Layer 11 of a small transformer language model trained on English Wikipedia (22 layers, counted from 0, width 128).
A neuron's activation on a vector x is GELU(weights . x + bias), where the dot is the dot product.

Input weights of the MLP neurons that the questions are about. A number n stands for (n - 500) times 0.0006.
n14 (bias -0.260): 607,500,396,322,699,757,426,384,606,637,521,576,612,515,312,534,431,595,460,492,319,550,246,458,435,337,725,619,515,571,484,638,565,405,416,593,571,458,429,606,447,567,561,815,443,300,666,313,626,569,546,528,535,538,582,427,684,431,547,492,508,412,306,546,461,327,537,604,470,638,218,344,454,413,521,744,475,462,488,407,688,396,789,626,426,57,423,591,492,652,416,442,383,610,549,612,424,436,388,418,392,204,540,218,528,769,695,605,569,331,612,355,443,444,573,365,520,694,577,408,542,267,562,708,304,500,469,467
n33 (bias -0.320): 655,638,332,452,633,452,417,554,540,537,500,454,452,389,603,453,508,103,428,636,560,180,625,317,628,496,744,815,577,539,511,373,511,487,479,300,549,338,560,627,318,337,518,534,430,552,545,366,492,396,488,573,508,328,356,357,629,543,444,516,609,328,465,445,414,619,500,671,598,307,445,487,452,548,678,489,496,516,524,400,472,439,424,554,422,435,400,872,572,352,496,472,460,474,469,653,500,526,378,517,378,368,390,366,477,552,528,456,296,462,286,694,473,611,307,693,443,343,496,419,978,486,658,679,638,449,537,440
n206 (bias -0.389): 613,503,566,447,759,540,514,477,470,618,439,417,417,526,538,451,448,444,356,810,413,453,408,354,325,406,530,519,513,429,479,273,510,366,528,316,497,487,703,591,409,425,581,544,483,421,524,758,339,744,371,465,339,583,542,663,362,570,604,507,507,397,563,378,594,174,525,462,539,224,567,591,420,715,343,517,609,312,639,573,640,553,381,535,550,500,619,711,624,529,486,493,410,602,684,565,407,402,507,635,286,460,510,569,574,554,417,500,472,396,726,632,260,542,329,527,417,539,444,319,500,567,543,444,468,440,449,626
n246 (bias -0.149): 461,543,609,523,485,419,402,510,655,511,685,464,477,459,500,527,533,466,424,322,472,556,407,392,529,482,268,426,671,721,387,703,493,577,483,465,249,566,539,541,640,655,590,393,543,364,399,492,507,617,231,342,579,729,429,465,634,430,735,567,585,399,390,507,535,606,522,340,507,482,392,614,472,560,301,321,314,384,481,617,595,581,424,437,664,405,581,331,449,514,471,599,523,575,631,480,847,382,496,664,627,556,590,396,666,435,533,527,694,617,209,596,697,449,544,295,566,463,540,387,307,386,483,330,271,430,642,455
n331 (bias -0.313): 361,456,464,504,381,477,512,587,798,618,508,404,521,356,375,553,651,550,640,578,553,457,541,133,525,504,477,358,693,703,657,444,500,456,725,531,548,535,294,635,553,462,458,492,456,693,392,513,263,309,509,463,762,200,339,337,397,181,382,471,451,593,488,535,524,629,459,432,382,496,294,735,663,755,804,473,521,504,575,577,466,698,289,848,541,674,365,325,645,550,524,454,479,659,794,496,665,463,517,625,395,392,372,534,357,399,459,490,390,520,337,476,537,561,427,536,577,637,642,243,450,575,546,430,422,481,646,676
n359 (bias -0.267): 564,804,662,240,509,394,617,508,596,373,504,480,361,431,370,629,717,600,364,595,359,672,442,539,775,413,527,455,653,428,451,491,368,233,697,590,496,488,651,639,537,795,594,440,561,597,484,483,598,341,414,623,566,424,413,426,272,245,548,574,796,341,443,473,611,593,425,714,370,369,380,329,844,614,433,390,364,379,517,480,251,496,648,619,550,423,299,672,456,561,564,555,382,345,621,489,657,473,454,590,589,294,504,523,615,657,366,520,557,700,407,690,496,288,299,388,334,471,451,439,538,627,399,314,575,348,560,365
n376 (bias -0.309): 511,642,634,455,512,485,389,446,562,522,572,420,456,269,442,568,666,514,409,445,264,589,469,592,613,399,588,468,412,568,366,599,452,312,647,522,307,470,650,493,469,532,491,670,458,496,462,484,678,666,371,624,367,801,617,415,289,496,524,477,745,533,512,533,493,273,429,703,627,423,633,341,430,647,528,485,520,255,634,438,628,569,652,321,535,492,523,520,378,565,599,408,480,730,382,575,683,436,607,626,469,353,599,424,523,468,581,481,295,454,373,361,285,315,496,591,446,591,716,154,588,660,459,692,660,180,725,404
n424 (bias -0.299): 518,597,585,413,441,507,343,486,482,464,596,371,643,374,756,580,567,623,787,447,452,575,326,671,530,486,673,600,459,507,381,484,536,450,486,442,540,443,453,438,587,558,643,522,251,469,438,592,312,421,409,440,440,683,538,332,481,553,524,549,541,251,571,177,630,511,401,459,612,410,587,647,500,669,588,722,453,611,351,384,744,513,523,647,451,343,523,439,433,391,419,825,612,504,329,691,500,494,761,645,500,500,522,525,361,729,613,454,200,560,612,721,398,355,474,456,541,408,321,355,635,373,482,666,476,454,500,384

Each question shows a token from some text and the vector x that enters the MLP there. A number n stands for (n - 500) times 0.018.

" 20": 542,402,629,485,644,463,586,515,523,511,531,542,496,382,448,531,414,561,465,653,480,551,607,667,479,457,522,375,303,400,475,551,478,538,534,531,446,565,438,433,348,648,162,318,570,533,523,501,564,397,530,641,519,542,556,527,435,569,417,545,456,517,428,499,382,499,421,500,453,538,591,446,472,529,441,422,551,585,488,462,523,476,513,465,627,470,408,499,642,402,467,513,492,352,429,447,506,872,476,562,663,591,611,627,430,492,472,619,353,508,446,557,632,464,498,529,554,522,561,534,420,432,368,497,515,482,571,424
Which neuron lights up most? n359

" (197": 545,469,511,508,682,454,535,615,469,590,508,492,432,563,476,599,519,497,390,632,539,483,590,581,473,538,360,335,359,304,437,514,585,723,386,552,577,517,497,571,498,625,326,307,670,551,500,536,530,367,559,337,430,469,441,591,461,499,434,523,502,575,473,514,412,642,557,497,208,497,481,471,431,608,424,472,494,358,424,510,519,446,494,491,572,456,482,436,475,404,465,525,399,407,473,460,531,671,476,317,618,686,597,603,508,483,533,538,556,600,491,399,536,527,595,414,461,559,500,710,406,529,444,518,432,415,514,542
Which neuron fires most, and how strongly? n246, at about 0.22

" |": 545,432,600,524,395,547,439,521,429,472,527,536,525,484,466,487,470,469,484,792,542,686,660,581,416,560,463,402,497,295,491,367,409,582,449,482,581,733,548,469,511,420,336,642,465,509,528,476,486,417,524,607,439,413,472,532,337,537,394,522,456,541,450,465,484,452,513,629,434,571,444,520,448,548,492,427,496,515,593,569,531,352,497,477,599,558,460,484,613,482,433,515,388,557,486,527,471,541,512,472,502,474,581,679,493,417,376,567,528,554,483,449,506,576,380,579,473,529,550,612,463,465,359,475,470,378,403,563
Which neuron lights up most? n206

" Ep": 561,514,533,454,465,439,512,587,398,428,451,549,548,414,584,721,477,571,490,630,571,427,655,476,510,485,388,622,418,377,545,441,584,518,353,463,585,490,626,421,483,484,344,374,652,568,626,522,504,297,526,482,495,565,486,392,559,535,403,441,542,547,522,557,495,666,598,472,449,528,549,275,453,453,473,435,442,681,497,506,589,397,467,465,470,421,503,487,516,270,439,514,417,444,401,486,405,658,415,361,508,539,756,494,532,511,472,603,521,517,672,511,406,405,489,482,552,590,590,495,592,517,540,611,558,566,411,451
Which neuron fires most, and how strongly? n33, at about 0.94

"5)": 528,306,540,625,451,539,526,683,535,476,614,500,429,480,376,528,438,522,410,536,598,519,688,433,439,563,434,454,534,281,501,483,435,601,432,608,571,583,511,488,537,642,349,572,592,543,580,587,416,449,567,436,451,334,479,601,526,637,327,452,469,595,424,454,377,503,519,521,295,616,449,451,449,457,597,368,525,439,474,562,433,388,501,527,567,497,454,448,493,417,511,518,403,373,455,438,509,634,401,378,589,327,584,480,674,382,452,557,578,501,528,496,518,536,463,480,454,641,514,547,601,526,584,469,478,624,454,571
Which neuron lights up most? n331

" (0": 484,333,644,515,486,519,511,663,485,600,531,456,439,417,537,486,413,612,420,609,545,686,492,586,490,464,294,390,428,508,419,494,545,496,515,552,537,471,539,490,432,503,308,371,687,556,485,514,545,370,529,403,396,548,460,517,376,555,438,598,539,506,407,689,392,597,370,516,446,608,388,420,507,532,549,374,502,476,458,541,512,398,565,461,421,468,415,397,553,350,541,538,570,567,480,514,543,670,535,368,715,514,686,297,481,468,428,633,555,598,461,521,544,542,545,438,531,642,590,543,502,504,458,444,435,559,500,516
Which neuron lights up most? n246

" Jersey": 542,352,652,568,432,526,505,601,419,527,479,510,513,335,487,411,471,587,413,702,599,600,504,606,510,423,423,401,358,332,505,370,289,500,379,575,479,620,532,367,521,606,430,479,509,531,620,521,431,473,573,559,472,583,505,572,493,541,432,521,405,540,477,547,479,441,485,447,405,622,430,548,341,512,529,495,537,501,540,530,677,348,592,510,582,527,485,492,532,403,473,417,546,461,452,539,463,490,629,545,555,564,615,729,487,389,368,538,506,539,525,474,518,609,366,516,554,536,483,616,390,533,440,465,446,552,276,453
Which neuron lights up most? n206

" Boston": 556,381,729,585,458,580,460,633,384,479,482,425,542,378,620,625,440,676,415,533,585,555,556,646,549,439,379,536,302,340,514,281,366,567,511,610,403,582,493,400,467,552,377,356,488,579,567,579,470,330,550,539,456,503,534,663,498,657,427,494,603,434,479,493,518,429,481,478,323,521,474,381,322,635,433,452,546,531,510,496,562,490,540,515,565,524,439,582,498,481,377,437,544,323,490,507,439,673,517,509,565,555,672,558,425,485,370,552,510,521,603,501,512,534,433,497,578,518,511,497,550,468,495,521,449,625,337,428
Which two neurons fire most, strongest first? n424, n206

"0)": 435,386,567,618,484,567,534,651,525,519,521,514,517,465,370,519,407,476,398,546,617,472,524,409,410,624,376,447,502,351,472,459,432,416,533,591,479,545,447,538,463,616,206,540,694,638,466,605,513,496,580,427,461,401,456,567,435,620,331,524,379,597,447,527,418,636,533,519,355,559,466,507,481,532,626,364,552,458,432,520,479,532,499,466,574,507,489,474,504,384,492,519,367,450,520,412,508,636,498,403,574,452,473,419,614,367,429,535,556,516,527,406,517,555,452,571,538,634,522,532,579,498,515,533,461,557,524,521
Which neuron lights up most? n331